Layer 4 of a small transformer language model trained on English Wikipedia (16 layers, counted from 0, width 128).
A neuron's activation on a vector x is SiLU(weights . x), where the dot is the dot product.

Input weights of the MLP neurons that the questions are about. A number n stands for n times 0.0014.
n90: -177 -4 -215 136 159 55 44 37 -68 -88 116 -67 166 -102 -249 26 -329 41 -4 -22 249 -31 57 122 84 -177 59 151 194 203 130 -112 -326 79 -145 4 35 -267 4 -244 -270 -4 50 -4 19 -118 -78 28 -8 -88 265 74 203 -161 -181 -4 118 56 -36 31 -299 235 -95 -52 -35 29 127 102 150 4 -16 -171 -63 150 -121 -80 -57 -28 121 -16 -83 -28 -31 112 71 -150 100 83 -62 -35 -24 178 95 -29 -87 182 -34 105 144 -19 -161 -36 -71 -8 301 -20 81 -73 181 -251 185 55 -166 -19 -76 61 65 -212 43 -141 -174 27 23 265 -71 -115 55 -26
n122: 48 -133 -14 -145 -24 221 -14 47 -71 -124 -57 82 -248 10 14 86 -36 11 -103 26 21 110 -54 -4 50 -82 -112 58 -46 163 160 135 -176 20 -49 -4 59 28 -39 -7 -157 -18 -31 -44 -60 108 21 -18 -209 -46 -83 73 120 156 -96 85 70 -95 -36 249 57 -43 -71 -18 -114 -105 91 222 10 150 -34 65 -304 -54 -86 -68 231 60 212 -163 -4 -32 -31 -55 -41 65 -25 49 266 -59 178 -111 35 206 313 -144 78 45 -81 151 -68 304 98 128 -66 -120 21 -7 82 -105 63 46 -43 120 -65 33 14 -206 -10 -192 -187 -20 -38 83 84 -196 -197 134
n204: -46 105 172 132 -43 -69 -11 60 70 125 -66 -70 0 -116 4 -65 -33 -195 88 -116 153 -28 -106 87 42 114 40 68 88 151 99 124 -62 -42 83 116 210 -132 -147 -28 -7 -138 28 -95 62 129 39 48 -39 37 105 -68 -87 25 -39 -147 -44 77 115 -184 -279 75 -81 74 79 0 -47 -87 -59 -73 -11 121 -85 209 19 109 -169 -225 94 248 7 191 -296 -244 84 -39 -233 -59 276 130 -33 260 55 -103 -248 -43 12 -111 116 -46 -67 -55 -51 144 224 -109 -115 -71 -131 -7 -31 120 -49 -3 201 -109 116 162 -167 252 116 32 -206 -43 185 18 119 84
n251: 161 41 0 112 54 159 0 -29 125 143 45 66 -297 41 28 7 -158 22 108 10 86 -128 -114 -76 -23 -34 -155 105 -35 -50 -80 -33 -52 -171 72 240 -34 -191 -10 160 16 -83 40 -68 -43 156 -109 77 64 188 -64 -86 115 37 108 -28 -45 21 46 161 -222 -149 -26 143 51 132 -246 -130 190 43 125 0 48 276 35 43 206 -77 -75 153 -35 25 31 -184 -25 -3 14 3 -140 109 -131 -134 174 63 204 325 143 27 -47 64 -73 -24 155 90 -17 -193 -7 13 -67 -136 327 -138 105 20 3 -189 -27 -11 144 -28 -18 20 -3 -17 -27 113 -51 69
n263: 125 -108 111 20 94 46 140 99 -33 -139 -33 10 -101 -29 227 -149 187 186 27 -6 16 148 64 -85 70 -90 -167 177 30 -25 64 -37 -53 -31 -59 -10 -101 189 -27 -6 63 59 22 99 112 -177 -39 -17 55 -182 -31 -31 -94 -200 183 47 -53 83 202 -131 50 40 216 -96 -195 31 -86 -112 22 94 -55 -142 -95 -71 24 -83 71 17 -72 201 201 152 -82 -107 149 83 43 33 -276 159 134 -67 -46 106 -83 48 262 -49 57 84 76 -23 62 -41 -134 -89 -23 -29 -170 -13 -179 82 3 -16 -94 -17 -44 -245 62 -57 -105 93 29 -65 -52 -57 -198 -154
n296: -163 -141 -78 -40 -129 -135 -187 78 -83 113 173 -241 -214 -39 144 65 -137 69 126 -15 -72 58 -48 -43 227 48 108 -26 -10 41 89 -124 10 110 23 235 7 69 -7 244 156 179 -35 123 78 -16 -3 -37 84 -3 -14 -7 -22 -102 93 -33 59 7 -24 42 120 155 43 113 81 -78 66 -85 121 -153 58 45 -157 30 94 32 -37 133 78 -247 59 -142 157 -52 94 41 -144 -10 -78 -172 -75 -74 -225 -124 -122 -142 73 107 206 -19 60 0 118 -85 124 -102 114 10 -90 9 -77 -145 100 -106 67 3 -111 -37 -144 160 54 22 -33 -42 -7 286 42 -31
n298: 34 99 -291 43 -357 -34 -86 -87 -193 170 89 -69 -18 237 -93 -14 -144 -169 -93 25 -11 11 56 -103 -18 56 -57 -177 38 44 4 79 73 172 -106 82 232 170 -213 70 197 -289 15 32 -51 11 -150 -85 131 116 -205 -71 -55 33 336 -73 -130 -77 16 -306 235 -86 124 -147 34 -107 142 63 116 -29 -192 214 -139 59 211 148 118 62 -61 208 81 16 171 -100 28 74 74 50 23 -79 -126 -90 -154 176 142 244 73 68 -247 -64 -89 -42 -50 15 53 40 43 -7 131 7 -106 -123 47 232 -127 103 -103 -20 8 -4 -43 -22 15 38 118 30 -91 62
n299: 80 -48 74 205 182 165 35 -150 -128 229 17 95 -85 44 -24 -146 -112 86 -142 -39 31 34 206 182 -63 -64 -38 165 -89 -46 170 -87 -110 180 27 -95 106 -76 111 179 88 -148 67 -86 -13 214 -30 3 -101 35 159 -164 7 86 -147 -205 7 -21 -123 33 115 -88 118 -233 -61 11 38 76 16 -127 108 303 -176 -243 -32 -96 -71 -87 -71 27 -100 -35 -78 -169 69 -90 188 41 217 177 58 179 -10 41 65 10 -124 24 -20 30 60 -145 113 -33 82 7 119 74 -47 -20 102 134 -69 26 136 85 23 50 116 206 95 -67 122 187 109 -100 -98 -13
n337: -72 -74 11 75 0 268 197 7 -4 217 171 222 125 -148 -129 -170 -204 -22 153 66 35 -169 -41 32 85 -90 78 -69 57 109 222 -96 121 30 -56 -90 -116 -82 136 -72 -158 -133 -85 -213 -54 -169 -274 -43 142 -25 -175 -73 67 -154 38 160 -11 -103 -7 55 -145 -22 0 -61 108 0 50 -55 23 -13 -24 -83 96 -65 -7 17 95 -186 -59 91 85 69 -67 -173 130 -113 7 103 111 70 4 -267 -57 113 -74 -201 -154 21 85 -176 -55 39 162 -48 -14 73 36 -7 0 -34 -173 -71 239 84 97 241 88 -139 116 -147 87 154 -14 -105 -249 -136 -21 -95
n363: -25 -134 214 30 -117 59 -102 42 86 0 19 103 185 -122 -38 231 189 -4 124 -108 30 -51 -212 -15 -18 471 100 69 7 223 86 14 0 -121 -51 -61 -78 -109 0 57 -11 -133 -47 12 25 -118 230 -34 -98 -183 92 -89 32 104 -18 135 -37 -216 11 29 -132 103 76 162 253 58 -34 85 -63 -124 69 -102 87 141 -11 -75 -111 -147 -44 40 -4 42 122 159 -129 -29 -185 -172 -128 37 -59 -19 -11 -37 19 109 -32 -333 -139 -11 -83 -90 15 -129 -63 -243 110 -15 -43 -279 -269 231 28 109 75 85 -86 100 -122 -64 -46 -166 -110 121 -118 104 227 82
n447: 0 -54 244 -268 138 -86 -79 121 31 39 0 25 -208 -35 75 77 249 -25 165 15 -132 236 -57 -4 123 -8 -54 -69 230 -177 72 0 247 -197 -150 323 50 90 -8 -26 -263 16 -19 117 -59 64 134 39 -27 137 16 89 7 188 194 79 -144 -82 135 11 56 -24 -134 -75 -61 -36 -176 4 74 -78 57 -53 135 -24 115 56 181 47 15 158 -191 -52 -93 -81 271 8 -138 -121 81 31 4 -56 121 -18 8 -137 46 -35 -71 -53 0 -67 121 -64 31 141 246 244 -144 124 -323 222 278 4 100 -117 41 322 109 48 20 -8 62 -277 0 275 -4 -15
n512: -193 86 -77 23 11 123 23 -16 15 11 79 139 122 -63 -323 141 87 51 53 4 -34 -161 -18 71 36 -47 -108 -327 -83 -94 196 -116 -23 -207 -93 134 60 -139 -159 -188 -196 -94 -22 -47 99 -183 206 -27 158 -8 -178 144 -25 80 77 4 -82 30 80 -84 -179 -54 69 -11 140 -140 -116 -28 138 -89 -51 0 14 104 149 -29 35 30 -104 30 4 4 97 -129 280 18 126 -79 244 48 -82 -149 -56 -330 158 183 -52 -44 4 304 -156 166 26 -72 -159 -12 -145 -212 69 -231 -287 -19 61 92 110 -178 -148 -50 -7 46 100 25 33 0 93 -145 -59 25
n514: -230 -7 170 -15 -105 77 -142 57 67 -134 116 -224 25 -143 210 -111 19 116 -116 -194 280 -76 93 -155 103 -47 -195 -177 148 0 75 63 182 -81 -120 -4 -4 22 7 -149 112 306 118 -100 133 -74 22 26 -18 219 76 -19 -109 -100 -165 19 -11 -48 -11 57 -78 -132 79 146 -175 -34 -48 -102 -101 -95 11 -333 -34 15 53 -178 -15 -30 146 -138 48 -87 18 39 198 107 -270 -59 -58 -244 -114 -34 108 142 93 -14 55 -156 -181 -40 107 119 -11 39 -11 157 -135 -68 43 18 82 140 -144 -42 -160 -4 -320 34 114 -68 23 11 44 -117 -77 -50 -62 237
n667: 35 -148 177 127 -11 169 99 0 11 0 -66 0 -31 -165 106 -126 -40 72 186 3 -166 -289 -125 -65 -35 -134 151 -170 -115 -104 14 -126 152 117 -18 70 104 -127 -47 -122 21 -219 154 -86 143 -76 -60 277 -109 22 85 -90 -99 7 -11 -197 187 80 -206 137 221 -92 0 -55 178 134 -137 63 164 154 -85 -127 87 -85 -265 258 -37 -51 -25 53 163 -22 -57 4 -216 101 -22 112 28 -25 18 -114 4 145 51 -127 -241 14 21 -190 -63 -62 58 10 -14 -4 26 -116 -116 -38 -257 -29 96 82 63 108 -115 22 -54 -234 44 178 86 -210 -22 87 -7 86
n774: -20 -114 65 -7 36 0 -228 -28 0 -111 -115 128 141 80 -146 25 48 -39 27 -31 -74 252 -204 174 3 69 -87 0 -44 178 159 -66 -114 141 -3 38 7 -44 0 -162 118 -49 146 -87 -102 90 -82 234 -220 -51 -152 -76 124 -6 13 64 257 -67 175 -94 132 117 264 -102 -56 87 77 163 6 -51 -309 -135 28 -113 44 165 28 47 182 46 245 52 -13 -32 42 62 -54 88 155 53 -20 85 -104 80 -60 246 125 -3 10 33 -165 -34 -197 -58 56 -21 7 88 -23 -129 -29 -34 -19 117 62 52 168 -97 -90 -89 21 -20 46 40 0 -84 -63 -93
n811: -301 -89 -32 -74 -122 217 212 -201 -90 39 23 -78 -37 -23 -319 241 244 -4 -63 -4 66 61 -22 -93 -97 42 -89 213 -4 -11 -7 -139 0 274 42 24 4 -16 67 -93 40 167 154 -32 -172 100 141 -35 -140 101 -104 36 44 154 -155 106 -31 -62 -154 -26 204 -175 36 -270 -27 -152 -74 -231 128 -143 -76 110 -61 -103 -178 -108 -211 -27 -54 -19 105 -132 88 77 -130 116 118 66 -11 42 -174 158 4 138 -43 -53 78 229 -22 125 142 -187 -46 86 -176 72 8 15 -139 -108 -185 105 -225 66 46 44 -190 -80 -4 181 230 -41 -23 -88 254 -187 -122 178
n817: 44 121 -8 76 15 -237 256 -149 -103 91 -57 116 -14 -56 -153 -100 -34 -55 -122 -46 4 -140 -44 117 0 132 196 -26 170 55 29 57 -189 198 205 -216 -8 129 72 73 -265 -214 0 86 193 -250 -133 -69 100 11 163 -129 43 -26 11 88 293 -53 96 -15 -271 -50 -126 88 93 55 -11 -10 118 79 -15 -85 -190 108 216 29 93 80 -101 212 -102 85 -7 99 405 -168 157 -114 -56 -22 -180 166 45 -62 -19 -48 -72 -82 87 151 33 53 -102 -105 22 242 42 -26 151 160 -96 83 -93 54 -128 -109 -25 -164 11 -42 73 161 -209 138 -143 40 60 -65
n940: -202 -16 -84 136 96 -151 128 -199 82 -177 338 65 19 93 -352 -192 -409 145 -280 -46 159 20 -8 49 66 -91 61 236 -65 193 67 -77 -74 12 -93 25 -89 -82 -181 -200 -93 175 -110 118 143 -90 20 -49 -32 -62 -8 -135 174 240 24 41 102 -123 46 95 -55 100 -128 -12 48 -207 147 4 123 -58 48 -52 -38 288 -67 -134 -59 16 -193 181 -12 -298 24 -47 313 -75 -157 8 -52 121 -53 241 -119 34 -102 48 104 8 106 -183 -114 103 -37 47 -133 -110 -46 346 -4 -220 204 37 -4 85 67 50 -98 -76 146 70 234 -103 -4 -105 77 75 -36 125
n959: 125 -139 -95 -37 -65 -20 104 103 76 -137 147 176 -85 -204 -195 100 -201 118 -57 105 -99 81 -67 -172 76 -100 132 172 0 16 -22 -128 -159 6 91 -30 72 -53 -93 153 -195 24 74 219 78 82 3 97 78 -309 112 -48 9 -121 45 -120 26 123 -71 -10 -101 -81 -254 -170 218 10 -66 -46 -119 -85 120 23 108 -44 -27 -239 41 130 160 -29 -123 119 -170 100 73 -103 -40 -129 10 147 20 101 -73 -42 -202 -142 49 55 -79 -71 -3 0 -13 -98 33 106 54 168 158 86 0 86 72 41 -15 -65 92 -38 62 3 20 -38 82 98 -145 67 42 -139
n961: -49 27 -68 133 23 120 197 -40 117 12 24 -70 -204 108 -189 117 -91 -8 -12 -106 -47 -84 -41 132 97 -8 -16 118 39 -60 0 95 -258 -56 157 294 209 -31 -310 79 15 -236 -30 186 -92 4 -141 63 8 -141 324 -181 11 56 95 0 -70 -39 135 -42 -268 -32 130 -134 96 -20 -312 157 -99 129 15 -126 -33 -143 143 -326 16 -35 0 42 -175 176 31 280 110 222 0 148 -77 -303 -66 24 -8 -28 35 -244 58 -138 -168 -27 -15 63 -198 142 -27 193 40 -65 -72 131 50 -152 67 158 -29 -44 94 52 -39 158 -44 60 -127 165 77 34 -191 11
n978: -163 -71 114 -83 -372 52 200 35 90 -338 -120 36 199 -22 -181 102 -340 203 64 63 -112 25 -223 7 -71 105 22 -99 -108 93 -321 186 -86 -64 11 118 -41 0 -90 22 -39 -4 -40 12 74 -107 -128 94 47 -79 84 69 -155 7 43 -101 -7 -4 30 98 -307 61 -48 98 -18 204 112 -109 56 -127 4 -120 -87 233 -102 50 -23 165 202 -22 -235 149 -52 43 -35 -47 83 -101 -139 -114 141 -197 269 -34 63 -120 24 -29 154 -47 18 -22 -134 -79 -92 -12 193 -44 76 4 -218 112 -39 -21 -192 -115 -68 85 -22 19 126 58 -81 0 -52 83 121 -25

Each question shows a token from some text and the vector x that enters the MLP there. A number n stands for n times 0.015.

" m": 154 119 -127 103 27 -82 -96 -6 -7 23 77 -61 229 -71 -36 -24 117 176 -53 258 144 -20 -44 184 -67 -11 52 40 -251 -229 -77 -94 88 -18 22 -100 -89 18 -47 87 71 30 -80 -117 51 -193 -7 -5 69 -2 -320 -14 -59 47 82 94 -58 60 4 61 93 -59 -108 72 69 168 -67 259 -89 123 77 55 40 -19 -80 109 124 -98 -6 -45 28 -126 -53 -46 -6 -88 -108 -11 -144 -27 -87 20 -2 100 -18 -7 5 -16 4 -56 -9 56 -130 39 8 6 24 -145 58 -11 5 9 27 -4 -6 -100 71 -103 -67 9 -28 -70 203 -6 8 8 20 -49
Which two neurons fire most, strongest first? n667, n337

" rock": 44 118 -155 -151 49 -26 -103 -65 -9 -70 203 58 107 -81 25 -119 96 145 -48 72 -8 -122 40 64 -106 -36 -60 -64 -30 -205 -117 45 98 -92 72 -28 59 -13 -22 51 91 92 -121 41 -7 32 92 4 21 -77 -153 -38 -12 -110 65 204 37 -86 -41 -18 -136 -60 -134 87 77 82 -94 77 -146 137 86 252 56 -99 -65 66 80 50 -16 95 19 -30 -107 -106 -106 -79 -34 -127 -101 -201 -96 -37 -65 113 51 35 -34 -77 99 -127 65 49 -80 94 -43 44 112 -44 100 -52 -76 87 -83 -173 -86 -55 15 -23 -33 245 -86 -51 5 -8 -4 -101 22 12
The neuron with the highest activation: n514

" in": 25 163 -73 -45 74 -98 -28 -28 83 23 -21 -12 198 -64 2 -100 -10 26 -69 161 -29 40 31 60 -16 -33 -83 92 -110 -75 13 -80 -131 -58 27 -6 -103 -51 91 -38 186 -38 -142 -127 77 -73 105 -28 53 -74 -284 -62 -251 36 41 85 49 186 -27 98 -50 -57 -49 16 76 138 -12 97 -31 212 -116 201 -70 -35 -22 24 24 100 -109 -44 106 -93 -71 38 -94 0 -26 -167 -110 12 128 -10 -185 44 37 -70 -111 -181 73 -31 -53 23 -88 43 77 -31 11 -79 1 40 185 88 91 -58 -82 13 48 -148 -88 129 49 3 4 -157 7 70 48 86
The neuron with the highest activation: n940

" of": -35 96 -37 -13 24 4 17 -68 20 110 -9 -71 99 5 -106 27 32 -9 -30 80 -72 54 103 137 4 -58 25 18 -95 -102 -78 -98 -70 -14 92 17 3 81 63 11 137 35 -187 9 36 -226 133 -2 -72 -112 -228 53 -152 -76 -25 3 -46 -16 1 78 59 -52 -47 -40 73 150 53 252 20 206 -103 128 15 -110 -30 61 -54 138 -73 99 13 18 43 -4 -150 2 -38 -142 23 -17 22 14 -177 -39 123 10 -144 -168 141 -60 17 14 -159 143 1 -106 -40 -147 60 137 66 89 163 19 -139 113 41 -72 -33 217 47 -82 -34 -68 65 46 54 9
The neuron with the highest activation: n298

"se": -17 194 -44 -32 78 -11 -9 -4 -67 -75 -167 -76 180 -48 -46 -132 148 52 -87 -68 38 79 54 233 -85 40 -4 76 34 -106 8 20 67 31 24 -137 63 13 -18 60 -59 73 -44 -148 -65 -109 121 -16 -86 -100 -209 22 -65 -103 116 34 13 98 -55 30 -48 -52 -90 194 120 14 129 -34 123 16 -95 107 285 0 167 -45 4 -44 -129 -50 8 37 72 -50 2 -111 151 -98 -4 -176 24 98 -150 30 80 -38 -198 -14 61 83 -50 58 -76 115 11 134 74 -48 -67 108 -178 127 8 -220 33 -25 61 19 1 88 54 -14 2 31 -30 10 28 -25
The neuron with the highest activation: n817

" ": 78 100 -86 51 -27 -98 -33 0 65 -51 -30 -55 109 -46 -22 -54 25 -4 -150 176 69 -5 -28 88 118 -64 175 56 -197 -172 -78 -45 -29 14 138 -58 -19 12 70 74 164 70 38 -54 28 -27 157 -69 -169 -39 -335 -23 -1 -81 146 100 71 99 135 23 37 -141 -110 -70 63 3 -82 -36 -43 1 46 79 -117 37 -77 -5 54 -53 -130 57 37 -167 -68 14 -62 -142 38 -94 -102 -43 -59 34 -1 147 102 -40 -72 -177 125 -50 -16 -6 -112 105 87 -68 -3 -106 -29 61 108 54 7 -7 -19 -12 131 -109 -145 65 43 -63 84 -155 -39 1 -79 64
The neuron with the highest activation: n940

"ab": 28 60 -94 -172 3 -133 -126 -174 -62 83 7 23 24 -44 143 77 52 6 44 10 85 -96 -36 134 2 -67 -80 105 -201 -216 -224 -225 96 -116 62 -65 -48 9 -47 -21 -3 124 -177 -88 -21 -105 7 49 26 3 -160 -14 -21 -177 35 -105 -88 17 -42 1 -37 -107 -24 26 68 -65 -146 195 -36 43 -83 205 -4 -57 28 -36 -72 34 -14 78 89 95 29 11 -87 -136 106 -2 -106 -226 -95 68 2 173 -113 44 -112 -59 23 78 15 55 -128 51 -25 59 35 33 103 86 90 172 39 -18 7 -22 19 21 -103 -13 -29 18 94 -60 5 -184 -59 11
The neuron with the highest activation: n298

"ath": -30 76 -90 52 95 -263 101 112 31 38 -51 107 73 -220 124 47 -23 -78 42 34 34 -15 107 122 -44 58 48 137 -76 -152 -160 -26 93 -40 -65 -26 5 28 6 47 34 67 -85 -53 21 85 132 -27 -9 121 -144 8 48 -152 145 176 -61 39 18 133 -24 -46 -46 118 61 29 -149 157 -130 34 -117 125 173 -2 -62 -234 -2 71 -21 -8 -32 -55 -36 19 -62 13 58 -44 -90 -146 23 -20 22 49 -58 153 -94 -187 52 -165 -6 -5 116 45 11 -63 121 -114 59 111 165 -6 -102 -121 9 -6 39 24 -22 36 -87 -230 17 4 7 -103 -80 -64
Which two neurons fire most, strongest first? n251, n363

" as": -57 77 -21 -19 46 2 -142 -58 75 51 3 -41 214 -96 73 -107 32 0 11 125 -16 27 60 81 -77 -128 -65 52 38 -218 -67 -126 -39 -23 55 96 36 17 -55 40 137 96 -106 -121 87 -15 93 -153 -31 -3 -339 35 -82 -46 -46 114 97 141 9 18 78 -101 -64 -115 36 133 -26 70 -34 63 -229 115 -43 -169 137 11 45 85 90 65 176 -34 6 1 -178 -227 7 -60 -114 -42 64 1 -151 99 48 34 -82 -138 176 -50 14 7 -102 55 132 -62 46 -46 72 99 11 -19 -106 -39 10 67 -23 -100 -47 77 -57 -60 5 -52 111 45 53 104
Which two neurons fire most, strongest first? n774, n298

"our": 40 9 -87 -143 29 108 -49 -90 -130 -74 -51 27 -3 5 158 54 -13 -80 -113 106 39 -1 53 130 -118 -138 93 82 21 -201 -93 -18 -3 79 63 -37 135 -95 3 -144 138 62 -64 -116 67 -44 37 -27 -18 -116 -266 50 -155 15 -1 215 -17 131 -72 70 -72 48 -31 126 -4 114 -41 256 -36 121 -100 26 35 80 -172 55 -48 -143 6 32 -106 105 28 156 -36 -38 84 -33 -49 -126 -42 1 -96 104 121 -32 -64 -82 101 5 94 86 -153 118 81 123 12 87 -104 193 99 -9 119 5 -89 -11 126 34 -59 101 42 27 -87 0 -32 -43 -100 -43
Which two neurons fire most, strongest first? n961, n122

"ot": -14 76 43 -62 56 -108 -149 11 -71 -151 -50 -90 166 36 41 -149 -120 74 106 69 20 -16 -13 98 -97 -61 51 -23 -111 -166 -132 -117 30 -94 44 -25 24 -63 74 87 192 149 -21 60 109 76 107 -65 -35 -33 -161 53 107 0 108 154 7 125 -181 68 60 -3 -105 69 -75 86 -83 141 28 69 -41 -24 66 -19 -117 -241 -77 64 -2 2 -43 -120 74 -24 13 -24 -106 -31 -128 -34 15 -132 -137 -18 102 116 -173 -162 -13 -146 11 44 -11 -43 38 38 -15 -214 37 121 13 6 109 -173 -37 -122 83 -6 -1 148 32 -118 101 -35 -60 23 -48 10
Which two neurons fire most, strongest first? n514, n296

"el": -83 50 -149 -62 39 -106 -37 -23 -104 -58 -77 -68 53 32 -32 25 -9 43 -56 59 -2 -93 254 178 61 40 97 85 -69 -206 2 -65 131 0 -11 -88 0 -19 53 105 99 127 -77 -5 131 -86 139 -58 20 76 -106 129 -29 37 33 58 -45 33 81 162 -39 -63 5 100 154 51 25 334 -46 -41 27 69 54 55 -70 24 146 -46 -7 -54 65 20 -75 73 22 -128 146 -170 -90 -65 -66 -81 -45 41 66 26 -29 -153 -21 -190 22 48 -153 -62 5 -131 4 -82 83 68 123 -5 -55 -238 91 -46 167 8 -21 123 -3 63 -38 34 -114 12 38 25
The three highest activations, in order: n817, n296, n363

"ult": 79 12 -19 -126 142 -116 41 -15 -32 18 8 92 158 -115 -38 139 -124 58 -160 156 -47 -31 170 160 -95 -26 42 15 20 -179 -93 97 28 -144 36 -199 -5 -28 150 -62 22 116 -203 63 -86 3 -44 4 80 -118 -169 -6 -62 -119 38 143 -20 98 -137 -12 119 -97 -26 204 1 33 27 -35 104 14 -85 -19 -100 15 -92 -36 52 -48 60 -85 -83 -11 -62 -13 -19 -146 159 -23 -34 -146 22 8 1 -112 179 88 -29 -100 -23 27 -20 96 -17 178 31 16 87 -42 47 106 102 -142 82 -182 -99 -14 105 8 -93 108 -122 -24 71 -23 10 -5 -82 22
The three highest activations, in order: n978, n122, n817

"ed": 39 36 27 -206 11 2 -63 -41 -45 -31 -31 89 113 30 -120 -69 62 -117 33 121 -66 -5 84 130 -22 -98 -68 -11 -17 -195 -185 10 60 14 107 -45 -33 -52 49 156 221 96 -159 -64 96 -96 65 20 30 -27 -231 31 -55 -28 80 107 32 -164 96 135 224 -99 -160 127 168 70 93 201 -101 37 7 45 -64 -67 67 -32 -102 -88 79 -45 188 47 95 87 -61 65 53 -257 -72 -191 -79 2 -21 94 25 105 56 -96 -9 -21 -15 9 -134 42 102 66 34 -63 124 79 34 119 95 -156 -14 -79 109 27 14 85 -70 -48 -10 -23 -62 80 23 45
The neuron with the highest activation: n298

"ural": -54 97 -99 58 36 -21 -44 -56 -90 131 17 -64 154 -158 43 -149 -96 206 -44 66 -38 -28 76 96 50 10 -59 9 -103 -241 70 -87 136 88 80 -7 -134 -32 27 -88 5 63 86 -1 5 -35 53 -74 -35 -139 -212 89 -133 -105 0 115 -132 146 -132 57 54 -81 48 18 107 -57 35 100 -58 45 -155 161 8 -23 -29 -103 -51 92 47 57 206 32 8 3 -152 -150 73 -97 -60 -38 20 21 -186 -9 2 -57 -55 -117 106 18 23 -59 5 165 10 -83 35 -26 82 -27 -21 30 26 -296 -96 71 122 10 26 176 -9 -152 102 -106 -32 -67 -9 1
Which two neurons fire most, strongest first? n299, n337

" (": 25 130 -63 -6 42 -143 -68 -67 34 -11 24 -43 149 -163 10 72 37 -126 -131 74 86 17 80 44 -19 -194 46 -28 -99 -97 11 -113 35 15 161 46 -18 -108 -1 72 83 27 -78 -27 18 -152 118 -78 -30 6 -184 -30 -135 -125 98 195 79 151 0 124 31 -89 -157 -105 6 115 -10 7 -28 35 -12 124 -106 -61 -119 33 218 -48 -6 46 15 -45 -54 10 -122 -61 -15 -106 -158 22 74 -46 3 27 28 28 -161 -76 97 -94 -70 51 -148 81 77 -22 -90 -135 64 -11 -15 -58 54 -94 16 -98 12 -123 -119 141 70 -5 -31 -217 26 -16 -14 -126
The neuron with the highest activation: n667

"en": 88 111 -34 38 -23 0 37 -31 -98 -37 -14 -201 53 -67 -95 -162 135 33 -30 -44 45 -54 169 187 -125 -156 39 63 -2 -144 25 -24 154 -9 72 -96 16 44 44 145 130 41 -106 -98 75 -149 101 -53 -49 24 -129 -20 31 -70 32 148 83 77 62 0 110 -27 99 115 -38 92 74 187 1 27 -198 128 99 -43 16 -104 -25 161 -74 23 40 -16 84 4 -107 -74 34 -81 -37 -159 -33 -163 -192 66 36 46 -117 -51 53 -72 -127 -31 -75 79 -11 -50 5 -95 -39 67 81 -33 29 -25 53 96 285 -83 -2 70 1 -117 111 -49 -38 -46 7 -146
The neuron with the highest activation: n298

"ode": 143 145 -88 -89 45 -93 -125 -35 -92 32 -139 -12 187 -94 190 51 -26 33 -76 59 -83 60 38 199 -25 -58 57 -35 -174 -160 31 -129 76 -195 -14 -6 -112 -157 5 29 14 238 45 -126 -58 -86 -34 -19 -52 -8 -162 -11 43 -60 47 105 37 127 -39 -40 16 -133 -41 50 51 58 -33 36 -164 32 -42 143 -10 -7 10 -156 -92 41 100 114 115 -149 -7 50 -30 -244 145 -9 -42 -113 -39 -16 -133 112 -21 23 -53 -98 -9 -12 -50 7 -5 42 61 -73 111 -28 80 67 26 -44 -28 -113 -112 156 -2 26 26 195 -132 -54 34 4 56 91 -29 40
Which two neurons fire most, strongest first? n299, n296

"}": 216 181 -74 40 83 -67 -95 -64 -72 -102 -14 146 146 23 10 -40 -40 93 -9 125 76 130 -4 135 -122 -25 65 -126 -113 -112 23 -120 108 -85 24 -54 -65 22 -98 108 143 31 -67 -76 39 -71 112 120 -16 29 -256 32 -52 -117 33 5 -92 14 -35 89 30 -131 -47 51 -22 88 45 -64 -68 118 -6 74 169 24 -48 54 24 17 -105 49 41 -40 -143 59 -101 -131 -4 -89 -84 -66 79 78 -53 73 11 -79 -56 -132 -23 -110 -47 75 -82 92 -30 -88 -22 -195 54 67 -72 -51 38 -41 -146 47 131 -124 -94 65 -67 -64 34 -81 -104 -81 97 -81
The neuron with the highest activation: n667

" and": -9 195 37 -74 61 48 -21 -61 66 71 -61 18 143 -37 -30 -19 46 6 -9 111 36 57 155 43 -34 -127 70 38 -47 -102 -42 -82 -205 18 67 -18 27 -54 -44 135 18 27 -164 -158 38 -104 162 16 -50 5 -242 158 -190 -99 24 161 -4 56 36 50 -43 -38 -6 -18 -36 117 -10 175 -105 151 56 184 -14 -6 74 -47 37 15 27 -27 19 -3 -113 16 -5 -69 20 -123 -18 11 -40 67 -229 66 45 133 -40 -65 89 23 12 -85 -122 119 137 -68 138 -182 130 45 133 63 -53 -46 18 -125 90 -48 -120 146 -68 -58 -32 -112 43 -18 109 56
The neuron with the highest activation: n204

"p": 81 17 26 -37 173 -168 -6 -54 83 -53 -110 31 100 -73 79 10 66 8 -45 64 84 11 85 68 -50 -53 -39 -74 -230 -272 -61 -153 34 -47 98 -156 12 -92 -5 64 96 216 -59 -144 75 -22 104 71 -69 -129 -298 2 98 18 36 86 -12 119 -108 31 -88 -126 -23 66 0 11 -22 126 -20 60 -50 -49 -31 34 -154 -16 -45 28 32 74 5 -55 39 -55 -32 -221 -120 147 -151 -67 57 2 -263 31 -4 -11 -65 -134 111 -33 150 19 65 48 -76 94 88 -54 73 129 41 -33 -89 18 17 -22 61 -52 12 48 -12 -16 92 -133 8 -200 -43 -92
The neuron with the highest activation: n263

" various": 57 131 -12 -178 140 -20 -60 4 -58 87 9 -31 156 -93 -18 2 -103 40 -135 107 -13 -67 80 -19 -136 -51 -15 63 -191 -182 92 -91 32 113 51 69 -37 44 5 -62 134 127 72 -18 55 -134 141 17 -147 -65 -307 50 -239 -104 -20 249 -62 74 -102 93 -163 -34 -170 30 98 -28 -39 110 -59 134 9 100 -47 -31 -52 12 72 39 11 -88 11 -53 -15 81 -108 -113 -56 -50 73 -12 12 36 -192 129 36 -28 -70 -177 47 -51 66 33 -151 191 33 13 53 -41 25 -27 -83 3 100 -103 8 28 78 14 -29 139 -17 -23 7 -64 65 -54 103 66
The neuron with the highest activation: n811

" for": 66 47 57 -115 110 31 -84 -44 19 38 -33 19 94 -2 -67 -95 129 -79 -143 79 -73 81 -39 36 -45 -96 -39 120 -63 -103 -134 -124 -164 55 77 122 10 -36 37 -71 27 59 -142 -36 20 -170 49 19 -74 -78 -381 -37 -202 33 -10 52 15 104 58 42 -42 -52 -23 -44 24 66 -38 86 -33 212 -40 150 36 -75 0 64 -3 90 26 64 12 -77 -49 33 -135 -105 -29 -88 -60 -60 51 -36 -137 211 135 -6 -168 -143 113 1 -88 36 -247 92 67 61 -37 -98 12 54 152 69 147 -97 -70 -51 8 -45 -77 133 45 -53 1 -31 -39 26 152 97
The neuron with the highest activation: n774